Layer 3 of a small transformer language model trained on English Wikipedia (16 layers, counted from 0, width 64).
A neuron's activation on a vector x is GELU(weights . x), where the dot is the dot product.

Input weights of the MLP neurons that the questions are about. A number n stands for (n - 128) times 0.01.
n2: 121, 113, 164, 103, 50, 135, 68, 177, 150, 113, 126, 165, 135, 49, 145, 99, 154, 111, 110, 146, 164, 116, 160, 137, 180, 96, 154, 161, 129, 142, 102, 61, 130, 157, 135, 189, 95, 97, 92, 89, 127, 107, 140, 131, 149, 150, 50, 167, 165, 87, 147, 81, 148, 169, 82, 110, 139, 102, 87, 151, 92, 140, 166, 100
n11: 134, 103, 140, 115, 137, 164, 205, 92, 145, 152, 94, 88, 182, 64, 168, 83, 126, 143, 135, 132, 140, 107, 188, 141, 152, 163, 50, 173, 118, 141, 93, 155, 107, 155, 100, 174, 183, 105, 117, 155, 82, 74, 108, 78, 153, 143, 69, 110, 111, 159, 143, 139, 150, 181, 115, 131, 132, 102, 115, 186, 158, 97, 96, 103
n34: 98, 126, 145, 134, 163, 146, 180, 72, 209, 138, 104, 108, 218, 87, 136, 147, 65, 149, 146, 119, 134, 133, 109, 152, 98, 145, 108, 125, 109, 102, 78, 138, 138, 77, 140, 155, 70, 111, 101, 122, 148, 127, 143, 146, 156, 211, 137, 125, 163, 143, 80, 83, 96, 141, 122, 162, 59, 104, 188, 107, 167, 120, 172, 128
n48: 148, 138, 130, 142, 123, 127, 203, 118, 105, 147, 112, 129, 133, 147, 73, 164, 144, 65, 101, 166, 142, 154, 99, 100, 50, 119, 122, 132, 192, 58, 109, 103, 115, 98, 110, 165, 35, 102, 132, 95, 159, 157, 90, 104, 159, 130, 73, 104, 91, 123, 107, 115, 142, 120, 160, 118, 168, 132, 175, 158, 171, 162, 113, 214
n56: 136, 94, 125, 200, 108, 218, 165, 98, 162, 124, 137, 84, 126, 177, 104, 119, 112, 123, 53, 138, 116, 149, 80, 114, 115, 136, 163, 82, 163, 50, 153, 78, 166, 148, 97, 142, 151, 98, 137, 118, 170, 106, 112, 133, 114, 171, 88, 136, 125, 137, 119, 173, 184, 159, 128, 96, 55, 136, 114, 96, 141, 168, 134, 114
n60: 102, 120, 140, 126, 83, 172, 91, 90, 160, 129, 134, 119, 64, 81, 116, 98, 139, 106, 133, 151, 99, 148, 158, 152, 111, 140, 142, 141, 112, 185, 150, 102, 131, 88, 116, 118, 144, 130, 102, 83, 138, 131, 150, 102, 114, 136, 107, 158, 82, 153, 138, 130, 167, 152, 154, 75, 137, 107, 144, 155, 85, 100, 164, 152
n69: 114, 110, 173, 94, 104, 156, 170, 115, 132, 93, 81, 67, 173, 75, 132, 145, 113, 106, 133, 161, 194, 108, 163, 93, 83, 152, 65, 167, 9, 182, 54, 132, 103, 149, 112, 162, 125, 102, 113, 148, 133, 159, 100, 151, 193, 141, 67, 149, 161, 121, 85, 115, 130, 142, 136, 103, 80, 113, 98, 162, 131, 189, 95, 147
n83: 166, 179, 99, 120, 150, 149, 109, 153, 126, 160, 147, 142, 108, 114, 86, 143, 153, 117, 146, 116, 112, 136, 97, 171, 48, 139, 138, 124, 150, 81, 97, 130, 86, 128, 99, 134, 113, 170, 164, 78, 174, 122, 181, 64, 118, 120, 69, 125, 118, 164, 201, 149, 159, 148, 126, 148, 87, 91, 115, 131, 110, 88, 165, 137
n86: 120, 188, 148, 176, 125, 121, 128, 148, 95, 132, 194, 94, 89, 113, 72, 108, 74, 123, 111, 105, 113, 139, 95, 78, 138, 137, 135, 78, 100, 150, 132, 100, 124, 129, 120, 140, 116, 166, 107, 201, 156, 130, 105, 121, 136, 187, 110, 118, 142, 84, 109, 68, 163, 148, 196, 119, 161, 161, 104, 124, 93, 122, 81, 134
n88: 139, 231, 113, 144, 99, 116, 176, 176, 150, 121, 105, 177, 148, 98, 105, 130, 90, 116, 130, 94, 130, 143, 121, 125, 101, 161, 139, 71, 171, 148, 135, 244, 113, 95, 127, 150, 91, 176, 115, 108, 138, 109, 144, 165, 125, 152, 99, 198, 103, 43, 62, 37, 171, 143, 81, 115, 121, 106, 131, 41, 89, 61, 207, 176
n95: 99, 150, 164, 158, 51, 118, 102, 94, 195, 138, 108, 84, 107, 145, 116, 171, 108, 156, 139, 136, 149, 157, 121, 124, 238, 56, 40, 151, 83, 121, 94, 116, 165, 122, 119, 91, 112, 144, 75, 182, 114, 152, 128, 124, 139, 126, 177, 147, 200, 107, 75, 92, 93, 101, 166, 132, 110, 205, 123, 147, 66, 67, 132, 105
n122: 129, 160, 158, 124, 144, 148, 117, 136, 148, 153, 128, 169, 133, 152, 121, 164, 78, 54, 54, 173, 115, 151, 150, 109, 137, 126, 90, 90, 97, 87, 96, 114, 135, 144, 62, 143, 153, 153, 130, 85, 135, 132, 134, 121, 149, 130, 113, 89, 77, 132, 152, 125, 95, 74, 131, 108, 125, 158, 125, 96, 127, 156, 168, 79
n154: 112, 134, 132, 185, 103, 111, 205, 82, 144, 124, 125, 111, 141, 200, 144, 104, 129, 116, 73, 120, 128, 106, 123, 113, 195, 81, 117, 143, 168, 101, 157, 155, 158, 149, 155, 65, 140, 155, 138, 97, 133, 165, 134, 40, 152, 74, 125, 116, 140, 138, 139, 102, 146, 169, 164, 67, 169, 137, 128, 145, 165, 103, 132, 177
n165: 143, 98, 211, 156, 120, 76, 101, 120, 105, 159, 119, 109, 130, 122, 42, 163, 127, 176, 97, 138, 65, 177, 132, 200, 62, 81, 99, 168, 167, 140, 114, 138, 100, 108, 92, 160, 154, 140, 190, 114, 102, 117, 223, 141, 207, 162, 163, 152, 53, 148, 102, 107, 115, 117, 169, 108, 120, 94, 119, 109, 206, 97, 99, 106
n188: 128, 174, 141, 137, 116, 161, 190, 139, 121, 139, 147, 122, 85, 188, 95, 147, 175, 73, 119, 133, 149, 141, 125, 112, 128, 185, 132, 108, 112, 106, 188, 157, 97, 50, 89, 96, 162, 119, 150, 94, 96, 120, 168, 73, 159, 138, 99, 71, 102, 174, 119, 189, 124, 137, 144, 147, 83, 166, 128, 87, 120, 143, 104, 144
n198: 158, 54, 56, 144, 120, 87, 117, 121, 115, 152, 187, 194, 102, 168, 106, 110, 99, 158, 135, 96, 99, 160, 80, 142, 118, 190, 99, 61, 118, 129, 77, 106, 206, 137, 134, 134, 147, 144, 109, 140, 141, 152, 111, 106, 205, 128, 149, 135, 141, 176, 125, 124, 197, 139, 159, 97, 169, 189, 142, 110, 86, 47, 157, 129
n201: 123, 117, 105, 143, 167, 153, 166, 120, 120, 102, 177, 116, 95, 153, 93, 149, 138, 184, 143, 156, 138, 123, 170, 173, 192, 128, 142, 197, 137, 165, 125, 139, 47, 99, 136, 111, 89, 88, 116, 114, 138, 167, 92, 116, 129, 174, 160, 118, 116, 68, 144, 110, 120, 150, 112, 92, 126, 123, 118, 121, 160, 102, 122, 122
n207: 126, 131, 175, 181, 148, 155, 169, 112, 85, 140, 165, 135, 6, 64, 175, 178, 175, 157, 95, 159, 171, 110, 138, 121, 178, 82, 115, 54, 136, 136, 137, 116, 89, 123, 166, 90, 45, 164, 126, 105, 86, 118, 232, 65, 116, 175, 129, 40, 128, 65, 91, 162, 151, 101, 178, 73, 159, 199, 72, 150, 139, 112, 120, 161
n211: 70, 123, 138, 152, 112, 85, 114, 134, 110, 132, 136, 97, 88, 157, 152, 150, 119, 161, 62, 143, 158, 66, 149, 155, 135, 79, 59, 123, 178, 161, 116, 179, 135, 181, 168, 106, 74, 151, 67, 117, 159, 104, 156, 87, 98, 127, 135, 165, 54, 147, 117, 122, 119, 168, 128, 126, 192, 67, 131, 172, 153, 100, 162, 192
n215: 78, 121, 89, 163, 189, 181, 182, 94, 124, 98, 120, 168, 149, 152, 150, 132, 112, 88, 184, 150, 134, 6, 114, 81, 130, 77, 159, 176, 157, 152, 169, 19, 157, 126, 92, 108, 179, 176, 121, 134, 168, 161, 196, 132, 182, 149, 166, 75, 101, 98, 149, 157, 51, 173, 136, 106, 92, 48, 134, 173, 79, 188, 137, 115
n216: 94, 86, 158, 117, 90, 172, 107, 94, 117, 143, 139, 123, 164, 107, 73, 152, 130, 128, 116, 182, 120, 124, 118, 133, 105, 140, 81, 161, 97, 113, 97, 114, 179, 149, 146, 117, 139, 170, 91, 167, 122, 141, 134, 117, 165, 137, 130, 121, 116, 160, 137, 104, 153, 118, 185, 115, 195, 87, 100, 151, 120, 161, 116, 132
n222: 165, 157, 181, 132, 167, 133, 99, 146, 101, 129, 122, 178, 163, 183, 122, 139, 138, 141, 148, 83, 107, 131, 123, 127, 134, 128, 82, 58, 149, 156, 108, 136, 112, 151, 131, 113, 121, 164, 178, 49, 107, 51, 198, 120, 199, 135, 97, 137, 91, 149, 124, 109, 165, 112, 114, 149, 127, 151, 63, 90, 85, 103, 132, 106
n236: 120, 208, 118, 148, 152, 158, 132, 111, 164, 113, 159, 153, 137, 95, 112, 174, 137, 136, 85, 173, 116, 64, 159, 115, 138, 65, 64, 128, 130, 135, 135, 76, 120, 120, 48, 112, 108, 148, 111, 204, 111, 140, 131, 126, 81, 95, 119, 148, 124, 120, 148, 154, 106, 227, 166, 125, 112, 112, 123, 78, 137, 141, 153, 141
n239: 151, 166, 165, 119, 173, 135, 162, 126, 71, 168, 117, 112, 88, 123, 132, 168, 181, 58, 97, 83, 115, 149, 143, 115, 100, 152, 129, 176, 105, 134, 68, 91, 156, 127, 176, 55, 37, 103, 63, 163, 151, 118, 145, 127, 125, 165, 80, 142, 139, 181, 105, 111, 128, 79, 65, 114, 58, 53, 125, 125, 190, 115, 154, 180
n243: 83, 102, 103, 85, 105, 79, 111, 148, 94, 129, 160, 72, 173, 122, 171, 111, 109, 155, 117, 127, 129, 117, 199, 106, 109, 143, 88, 117, 145, 159, 117, 179, 119, 194, 107, 125, 92, 144, 130, 177, 154, 151, 103, 144, 129, 208, 140, 89, 141, 130, 109, 81, 63, 136, 105, 93, 104, 138, 160, 111, 166, 123, 129, 138
n257: 121, 106, 145, 171, 163, 104, 207, 114, 108, 138, 157, 153, 138, 111, 148, 150, 89, 128, 71, 75, 89, 137, 135, 81, 129, 102, 163, 148, 137, 129, 129, 171, 147, 158, 147, 78, 102, 145, 121, 110, 103, 97, 129, 93, 190, 106, 175, 194, 35, 77, 114, 105, 137, 182, 38, 99, 139, 122, 123, 138, 124, 112, 139, 141
n266: 137, 64, 111, 152, 141, 141, 147, 46, 150, 93, 153, 84, 154, 142, 170, 131, 160, 153, 139, 148, 214, 81, 63, 140, 159, 126, 94, 186, 143, 164, 62, 98, 139, 121, 122, 149, 107, 81, 145, 132, 186, 147, 117, 96, 171, 138, 207, 123, 132, 147, 73, 166, 98, 97, 170, 129, 92, 108, 129, 187, 135, 138, 76, 102
n269: 140, 136, 139, 88, 139, 122, 156, 89, 143, 181, 177, 111, 107, 151, 97, 178, 164, 138, 53, 74, 179, 101, 87, 165, 95, 128, 102, 120, 182, 110, 93, 114, 150, 123, 121, 121, 133, 156, 140, 70, 160, 165, 148, 127, 138, 157, 93, 163, 168, 161, 155, 127, 158, 77, 91, 78, 125, 202, 130, 129, 142, 111, 101, 108
n298: 162, 152, 185, 158, 119, 147, 139, 138, 85, 122, 146, 114, 157, 98, 124, 112, 109, 181, 137, 200, 149, 137, 51, 117, 97, 103, 143, 152, 140, 157, 115, 82, 155, 133, 163, 108, 138, 180, 133, 132, 154, 105, 133, 123, 119, 126, 134, 119, 96, 153, 98, 105, 118, 78, 63, 84, 126, 76, 117, 101, 169, 150, 173, 147
n320: 175, 191, 195, 109, 137, 92, 90, 155, 124, 127, 137, 118, 119, 142, 140, 149, 117, 92, 135, 102, 140, 155, 177, 118, 150, 82, 68, 109, 88, 169, 115, 126, 92, 109, 94, 111, 119, 113, 170, 142, 202, 85, 156, 74, 114, 177, 177, 153, 116, 116, 71, 145, 160, 128, 82, 127, 170, 140, 76, 116, 183, 131, 94, 116
n324: 168, 123, 178, 91, 140, 124, 152, 166, 122, 128, 135, 119, 124, 111, 97, 162, 116, 123, 147, 211, 123, 128, 191, 139, 157, 153, 148, 123, 87, 165, 67, 158, 107, 102, 165, 119, 161, 67, 152, 139, 72, 134, 76, 126, 145, 156, 86, 134, 133, 101, 66, 132, 118, 119, 215, 88, 116, 119, 86, 147, 113, 175, 127, 181
n334: 188, 166, 173, 169, 129, 161, 172, 133, 138, 87, 127, 146, 107, 99, 122, 140, 88, 169, 144, 179, 74, 141, 156, 67, 171, 78, 106, 128, 141, 118, 92, 103, 119, 20, 116, 112, 200, 62, 189, 177, 113, 93, 90, 90, 137, 179, 99, 136, 170, 110, 88, 138, 66, 167, 123, 143, 135, 128, 87, 129, 101, 121, 136, 95

Each question shows a token from some text and the vector x that enters the MLP there. A number n stands for (n - 128) times 0.028.

"ult": 138, 168, 153, 78, 144, 113, 76, 98, 122, 117, 142, 172, 167, 135, 139, 128, 119, 148, 138, 139, 99, 143, 129, 131, 109, 121, 174, 134, 64, 112, 152, 159, 97, 138, 119, 129, 162, 72, 165, 130, 147, 85, 129, 162, 97, 54, 129, 118, 125, 96, 130, 123, 106, 98, 139, 142, 181, 155, 144, 194, 149, 133, 150, 93
The two highest activations, in order: n320, n122

"way": 133, 143, 120, 132, 134, 119, 145, 115, 125, 77, 144, 103, 138, 122, 123, 152, 127, 149, 102, 107, 132, 117, 159, 133, 101, 176, 123, 84, 142, 114, 146, 102, 141, 154, 205, 115, 128, 109, 139, 157, 140, 67, 137, 214, 75, 57, 133, 132, 147, 155, 120, 174, 89, 54, 131, 108, 164, 123, 129, 165, 123, 134, 111, 146
The two highest activations, in order: n239, n211

"1": 113, 104, 123, 116, 132, 136, 138, 92, 131, 84, 132, 77, 111, 92, 159, 122, 134, 176, 157, 114, 77, 150, 128, 151, 100, 139, 174, 154, 85, 108, 175, 151, 133, 144, 99, 152, 150, 190, 142, 97, 109, 150, 95, 173, 116, 79, 151, 140, 113, 117, 135, 112, 102, 93, 119, 166, 118, 182, 134, 157, 150, 140, 109, 119
Which of these neurons fires most? n165

"\n": 102, 130, 93, 92, 120, 131, 130, 147, 124, 152, 61, 125, 145, 113, 168, 96, 131, 139, 130, 127, 59, 147, 147, 134, 105, 145, 176, 116, 91, 96, 165, 126, 99, 113, 119, 143, 117, 126, 152, 154, 121, 131, 146, 185, 96, 127, 164, 162, 155, 118, 173, 124, 110, 76, 163, 152, 176, 168, 165, 110, 106, 112, 115, 112
Which of these neurons fires most? n243

"A": 108, 151, 107, 137, 152, 101, 126, 68, 141, 92, 146, 90, 143, 102, 132, 102, 123, 155, 120, 160, 103, 123, 156, 167, 107, 158, 109, 160, 118, 94, 179, 131, 127, 163, 125, 144, 110, 124, 143, 97, 114, 130, 148, 188, 63, 98, 160, 158, 127, 95, 130, 132, 146, 80, 127, 180, 130, 160, 143, 139, 134, 142, 95, 72
Which of these neurons fires most? n266

" (": 92, 141, 64, 94, 121, 126, 124, 145, 109, 155, 73, 123, 88, 100, 144, 128, 139, 168, 111, 134, 106, 114, 153, 147, 100, 148, 150, 157, 123, 110, 145, 132, 84, 132, 165, 103, 113, 136, 141, 93, 140, 149, 133, 203, 107, 56, 132, 162, 141, 91, 139, 158, 144, 114, 176, 134, 195, 169, 142, 128, 162, 142, 124, 110
Which three neurons fire most, strongest first? n207, n201, n211

" S": 102, 172, 96, 147, 95, 138, 106, 135, 148, 138, 121, 113, 84, 106, 148, 79, 114, 125, 148, 128, 131, 121, 173, 136, 98, 134, 120, 115, 141, 72, 170, 110, 111, 137, 198, 121, 125, 113, 161, 114, 118, 155, 134, 159, 74, 68, 115, 158, 135, 133, 96, 137, 151, 83, 137, 194, 163, 139, 172, 172, 148, 158, 141, 88
Which of these neurons fires most? n60

"is": 102, 169, 117, 114, 146, 69, 92, 105, 138, 104, 131, 108, 107, 83, 127, 158, 151, 134, 109, 105, 111, 101, 142, 163, 79, 131, 134, 127, 108, 129, 159, 132, 114, 115, 189, 146, 108, 107, 175, 130, 88, 116, 133, 178, 174, 84, 145, 127, 156, 92, 130, 131, 131, 83, 155, 174, 206, 155, 112, 165, 170, 141, 166, 79
Which of these neurons fires most? n165

" on": 110, 144, 84, 136, 156, 142, 110, 88, 125, 132, 82, 104, 114, 185, 170, 91, 119, 176, 119, 110, 150, 166, 142, 137, 114, 146, 165, 166, 129, 111, 156, 147, 89, 126, 153, 113, 137, 136, 118, 148, 128, 74, 149, 157, 110, 70, 152, 132, 147, 111, 115, 89, 117, 86, 171, 132, 160, 137, 164, 79, 124, 173, 142, 80
Which three neurons fire most, strongest first? n95, n154, n201

"3": 145, 144, 90, 97, 158, 118, 153, 83, 136, 86, 106, 111, 117, 114, 178, 112, 111, 171, 119, 105, 100, 128, 141, 117, 106, 158, 164, 152, 101, 118, 171, 138, 125, 125, 131, 154, 127, 171, 161, 90, 95, 112, 101, 204, 133, 55, 139, 148, 99, 138, 118, 127, 120, 137, 117, 159, 215, 155, 135, 151, 141, 128, 99, 134
The most active neuron and its activation: n257, at about 3.2

"amp": 128, 150, 106, 72, 154, 120, 108, 81, 116, 110, 128, 144, 145, 92, 101, 81, 157, 118, 168, 125, 171, 147, 124, 128, 102, 171, 157, 119, 107, 116, 189, 106, 144, 100, 173, 143, 145, 130, 151, 115, 124, 94, 145, 153, 117, 54, 108, 88, 138, 180, 132, 114, 152, 88, 178, 171, 143, 140, 139, 126, 150, 127, 146, 116
The most active neuron and its activation: n188, at about 2.1

"em": 140, 145, 68, 73, 120, 123, 81, 79, 112, 155, 159, 143, 154, 120, 168, 111, 116, 141, 92, 119, 109, 148, 125, 104, 99, 176, 138, 153, 115, 100, 192, 114, 134, 114, 198, 126, 168, 113, 110, 112, 99, 93, 142, 146, 58, 80, 131, 122, 162, 128, 137, 120, 148, 128, 140, 150, 150, 98, 166, 166, 161, 142, 161, 150
Which of these neurons fires most? n60

"ummer": 124, 127, 117, 118, 123, 146, 159, 92, 122, 112, 104, 134, 131, 142, 154, 140, 114, 98, 121, 117, 110, 143, 104, 68, 86, 132, 161, 140, 127, 136, 134, 148, 187, 101, 201, 128, 125, 113, 145, 127, 157, 88, 136, 184, 109, 53, 169, 122, 137, 138, 135, 136, 132, 60, 146, 172, 224, 142, 124, 151, 134, 137, 125, 73
Which of these neurons fires most? n216

" Record": 126, 134, 139, 102, 146, 132, 167, 124, 124, 117, 131, 168, 135, 91, 108, 92, 125, 126, 136, 121, 89, 157, 155, 108, 65, 185, 147, 81, 97, 125, 146, 155, 133, 134, 196, 121, 149, 103, 175, 162, 136, 112, 155, 141, 55, 55, 136, 141, 148, 80, 128, 116, 94, 77, 119, 157, 154, 171, 115, 153, 160, 160, 124, 93
The most active neuron and its activation: n324, at about 1.2

"in": 109, 195, 116, 114, 134, 121, 114, 103, 133, 131, 111, 109, 130, 124, 153, 133, 163, 108, 87, 57, 71, 137, 134, 127, 90, 124, 175, 114, 138, 83, 177, 117, 138, 118, 179, 130, 122, 133, 190, 116, 93, 72, 158, 182, 117, 107, 116, 116, 139, 122, 103, 114, 147, 122, 153, 183, 173, 175, 141, 143, 143, 153, 133, 105
The most active neuron and its activation: n222, at about 2.8

"*": 110, 147, 124, 116, 166, 100, 158, 114, 115, 96, 127, 138, 120, 81, 116, 112, 161, 143, 144, 105, 88, 94, 133, 143, 82, 142, 129, 121, 85, 120, 133, 149, 133, 147, 135, 96, 123, 144, 187, 103, 130, 133, 135, 174, 105, 17, 141, 155, 170, 124, 162, 143, 122, 97, 168, 173, 194, 145, 117, 107, 120, 135, 127, 118
Which of these neurons fires most? n83

" from": 95, 153, 89, 158, 124, 130, 91, 140, 113, 102, 72, 100, 107, 150, 176, 128, 110, 166, 107, 127, 98, 172, 122, 95, 83, 120, 169, 136, 126, 102, 173, 145, 108, 179, 172, 125, 118, 108, 143, 127, 137, 78, 147, 169, 129, 68, 115, 151, 161, 133, 128, 141, 146, 115, 140, 150, 156, 130, 137, 116, 153, 156, 132, 87
The most active neuron and its activation: n56, at about 1.9

"ose": 91, 164, 125, 138, 118, 131, 134, 84, 72, 66, 90, 109, 155, 110, 178, 115, 153, 141, 125, 115, 75, 156, 132, 147, 109, 147, 171, 174, 129, 146, 168, 141, 132, 132, 121, 124, 145, 65, 141, 129, 140, 124, 136, 190, 145, 83, 112, 101, 177, 118, 123, 151, 95, 126, 128, 161, 215, 134, 131, 135, 120, 103, 118, 103
The two highest activations, in order: n334, n11

"#": 124, 141, 85, 88, 97, 122, 108, 104, 135, 134, 110, 143, 128, 82, 142, 116, 111, 139, 164, 136, 138, 113, 164, 120, 98, 178, 170, 119, 88, 137, 154, 171, 124, 137, 133, 99, 143, 137, 130, 103, 148, 146, 141, 141, 113, 74, 145, 145, 153, 92, 147, 157, 113, 70, 132, 185, 165, 223, 114, 158, 90, 120, 132, 96
Which three neurons fire most, strongest first? n95, n198, n60

",": 98, 161, 125, 147, 152, 104, 104, 119, 98, 101, 71, 94, 110, 95, 176, 74, 142, 162, 112, 110, 72, 124, 141, 131, 85, 129, 125, 130, 130, 90, 140, 147, 107, 118, 185, 158, 144, 164, 122, 123, 135, 114, 127, 190, 128, 95, 155, 163, 141, 110, 156, 121, 108, 128, 167, 152, 177, 176, 111, 133, 163, 138, 112, 114
The most active neuron and its activation: n165, at about 1.7

"h": 85, 175, 103, 101, 163, 125, 67, 140, 106, 90, 131, 104, 119, 113, 130, 162, 121, 142, 134, 133, 141, 130, 153, 114, 134, 139, 136, 117, 65, 109, 138, 120, 94, 106, 190, 144, 135, 105, 146, 101, 130, 119, 98, 179, 69, 127, 167, 154, 177, 140, 83, 146, 173, 113, 124, 142, 186, 174, 134, 168, 154, 105, 124, 132
The two highest activations, in order: n320, n324

"her": 72, 174, 108, 107, 146, 95, 93, 104, 123, 99, 120, 127, 132, 126, 133, 158, 130, 155, 113, 101, 114, 169, 125, 103, 111, 177, 154, 107, 113, 105, 165, 148, 154, 89, 192, 125, 147, 96, 141, 113, 135, 100, 107, 166, 138, 78, 163, 137, 125, 151, 103, 153, 158, 57, 157, 156, 182, 147, 140, 174, 172, 98, 137, 94
Which of these neurons fires most? n198

"| ": 96, 123, 108, 103, 154, 151, 114, 124, 110, 145, 105, 134, 137, 125, 207, 126, 111, 153, 145, 114, 122, 161, 138, 103, 126, 141, 168, 163, 81, 127, 144, 118, 112, 104, 133, 125, 131, 121, 152, 95, 123, 187, 129, 167, 65, 113, 122, 134, 169, 94, 145, 122, 113, 81, 168, 150, 168, 159, 165, 165, 101, 118, 136, 49
The most active neuron and its activation: n95, at about 1.3

"ne": 105, 156, 187, 110, 105, 94, 128, 110, 121, 81, 128, 144, 106, 124, 164, 123, 145, 100, 76, 110, 93, 146, 170, 128, 71, 197, 119, 138, 116, 113, 145, 144, 145, 140, 159, 143, 127, 88, 117, 137, 121, 89, 125, 227, 85, 107, 117, 136, 148, 134, 97, 135, 102, 102, 128, 144, 214, 158, 150, 127, 156, 150, 141, 107
Which of these neurons fires most? n239

"ing": 85, 167, 117, 163, 148, 130, 131, 99, 114, 94, 98, 133, 107, 113, 143, 79, 142, 177, 121, 130, 75, 131, 140, 113, 64, 122, 160, 141, 123, 104, 166, 138, 166, 127, 157, 152, 152, 106, 147, 139, 85, 90, 155, 171, 93, 103, 172, 105, 141, 124, 133, 163, 70, 115, 146, 167, 184, 156, 120, 127, 126, 152, 126, 91
Which three neurons fire most, strongest first? n334, n215, n165

"\n\n": 110, 146, 115, 90, 129, 145, 134, 151, 115, 106, 99, 107, 131, 123, 181, 103, 76, 123, 112, 131, 78, 169, 156, 143, 113, 114, 154, 124, 108, 96, 199, 114, 112, 109, 122, 128, 98, 129, 147, 171, 135, 121, 127, 157, 111, 113, 153, 163, 160, 112, 155, 174, 119, 72, 169, 156, 151, 150, 159, 81, 107, 139, 109, 143
Which three neurons fire most, strongest first? n86, n236, n243

" \"": 123, 115, 51, 116, 136, 159, 117, 118, 150, 191, 87, 96, 108, 109, 136, 114, 120, 138, 143, 113, 121, 114, 188, 149, 114, 156, 154, 154, 117, 97, 180, 173, 105, 119, 130, 145, 108, 95, 143, 113, 148, 162, 141, 187, 126, 77, 138, 127, 160, 98, 130, 160, 119, 105, 144, 154, 142, 124, 104, 118, 130, 184, 89, 83
The two highest activations, in order: n201, n69

" res": 131, 124, 105, 94, 102, 146, 134, 149, 130, 121, 119, 127, 110, 91, 143, 78, 126, 133, 123, 136, 102, 73, 144, 172, 57, 100, 170, 126, 121, 124, 165, 143, 121, 130, 213, 114, 137, 134, 123, 159, 164, 105, 152, 149, 91, 34, 107, 101, 140, 116, 132, 142, 152, 109, 144, 208, 135, 147, 158, 134, 143, 151, 156, 101
The most active neuron and its activation: n83, at about 1.7

"ok": 93, 179, 51, 116, 148, 94, 109, 96, 145, 99, 125, 140, 155, 73, 163, 150, 148, 156, 137, 104, 88, 111, 147, 113, 111, 136, 131, 80, 96, 114, 129, 73, 136, 145, 158, 119, 155, 121, 149, 138, 111, 144, 146, 173, 96, 93, 158, 111, 182, 103, 119, 150, 127, 106, 132, 138, 233, 126, 168, 134, 135, 158, 137, 119
The two highest activations, in order: n236, n215

":": 126, 167, 117, 109, 123, 119, 104, 108, 132, 139, 74, 134, 109, 144, 136, 85, 99, 167, 126, 104, 120, 123, 180, 135, 95, 130, 158, 120, 117, 68, 138, 145, 146, 114, 127, 131, 141, 161, 140, 121, 137, 141, 111, 177, 129, 65, 158, 144, 136, 73, 164, 136, 93, 97, 142, 139, 161, 162, 147, 160, 155, 187, 103, 123
Which of these neurons fires most? n122

" I": 111, 155, 81, 131, 114, 121, 132, 89, 158, 106, 124, 136, 147, 124, 155, 107, 143, 138, 118, 133, 140, 118, 204, 164, 106, 183, 132, 121, 112, 73, 165, 114, 93, 117, 144, 135, 136, 102, 114, 90, 145, 129, 135, 160, 79, 90, 184, 170, 149, 108, 90, 104, 115, 113, 151, 132, 139, 151, 131, 127, 135, 175, 111, 95
The most active neuron and its activation: n34, at about 1.2

" in": 125, 137, 102, 139, 115, 131, 122, 111, 105, 102, 103, 101, 104, 138, 168, 89, 117, 164, 94, 121, 138, 176, 126, 125, 68, 100, 177, 130, 153, 99, 167, 148, 104, 150, 156, 130, 136, 155, 136, 155, 128, 74, 161, 205, 112, 84, 130, 159, 127, 69, 131, 117, 132, 99, 161, 147, 180, 162, 125, 124, 117, 155, 144, 68
Which of these neurons fires most? n88

" | W": 123, 146, 112, 128, 126, 116, 123, 141, 149, 118, 84, 152, 102, 109, 169, 87, 97, 136, 116, 125, 107, 130, 139, 109, 117, 156, 140, 117, 94, 101, 133, 106, 137, 143, 188, 100, 127, 151, 176, 138, 155, 171, 146, 132, 53, 61, 128, 157, 170, 125, 108, 119, 126, 67, 125, 150, 195, 151, 163, 151, 164, 147, 114, 118
Which of these neurons fires most? n154

"ict": 136, 163, 100, 130, 180, 139, 117, 114, 151, 96, 122, 120, 157, 99, 172, 113, 125, 139, 143, 112, 83, 160, 130, 138, 96, 108, 135, 137, 79, 137, 190, 133, 147, 116, 175, 150, 101, 70, 174, 122, 117, 76, 131, 178, 98, 105, 123, 71, 126, 106, 120, 144, 101, 106, 150, 145, 185, 178, 119, 157, 141, 109, 167, 126
The two highest activations, in order: n334, n207

"ong": 79, 196, 90, 117, 126, 126, 130, 101, 126, 120, 115, 96, 163, 118, 104, 182, 148, 133, 114, 99, 161, 131, 148, 111, 66, 161, 157, 102, 98, 96, 135, 100, 148, 150, 149, 138, 164, 116, 137, 125, 106, 112, 164, 172, 113, 61, 163, 121, 146, 174, 110, 126, 145, 79, 151, 143, 188, 116, 101, 140, 134, 145, 104, 135
The two highest activations, in order: n216, n269

" ": 119, 152, 139, 115, 100, 152, 97, 109, 120, 179, 131, 118, 116, 101, 178, 86, 108, 180, 134, 121, 98, 127, 117, 104, 71, 140, 152, 148, 134, 132, 179, 114, 131, 161, 157, 129, 147, 129, 145, 74, 117, 134, 121, 171, 56, 62, 145, 144, 148, 99, 136, 132, 131, 122, 179, 153, 160, 149, 124, 171, 76, 113, 155, 86
The most active neuron and its activation: n60, at about 3

" J": 129, 172, 98, 169, 100, 140, 129, 96, 147, 135, 116, 120, 122, 86, 191, 68, 137, 138, 181, 96, 137, 121, 157, 154, 91, 133, 135, 116, 103, 58, 173, 111, 112, 114, 141, 129, 139, 126, 139, 129, 95, 142, 115, 165, 67, 67, 151, 142, 142, 136, 95, 149, 145, 106, 138, 134, 168, 134, 161, 141, 136, 183, 145, 117
Which of these neurons fires most? n60

"/": 139, 152, 54, 112, 156, 125, 134, 122, 139, 169, 107, 80, 122, 93, 130, 110, 126, 148, 95, 115, 91, 106, 150, 133, 76, 135, 149, 111, 124, 71, 167, 158, 138, 111, 141, 156, 111, 160, 178, 112, 120, 145, 127, 191, 93, 60, 157, 136, 134, 87, 160, 170, 138, 129, 177, 154, 159, 104, 121, 125, 119, 177, 112, 118
Which of these neurons fires most? n83

"6": 164, 123, 112, 74, 132, 133, 115, 88, 133, 98, 117, 117, 101, 102, 141, 130, 115, 161, 141, 128, 119, 165, 142, 128, 103, 163, 161, 163, 111, 126, 132, 109, 129, 126, 149, 169, 156, 181, 137, 108, 110, 117, 138, 172, 110, 77, 129, 151, 95, 105, 124, 101, 88, 80, 158, 167, 161, 147, 149, 169, 156, 129, 83, 132
Which of these neurons fires most? n165

"int": 94, 192, 118, 118, 146, 167, 117, 89, 124, 130, 118, 148, 131, 99, 111, 87, 151, 147, 132, 58, 94, 118, 134, 165, 90, 162, 139, 123, 103, 108, 191, 96, 164, 143, 151, 126, 130, 119, 146, 138, 100, 90, 141, 190, 97, 91, 102, 129, 130, 116, 119, 146, 146, 94, 126, 190, 139, 176, 156, 106, 157, 108, 138, 114
The most active neuron and its activation: n88, at about 1.4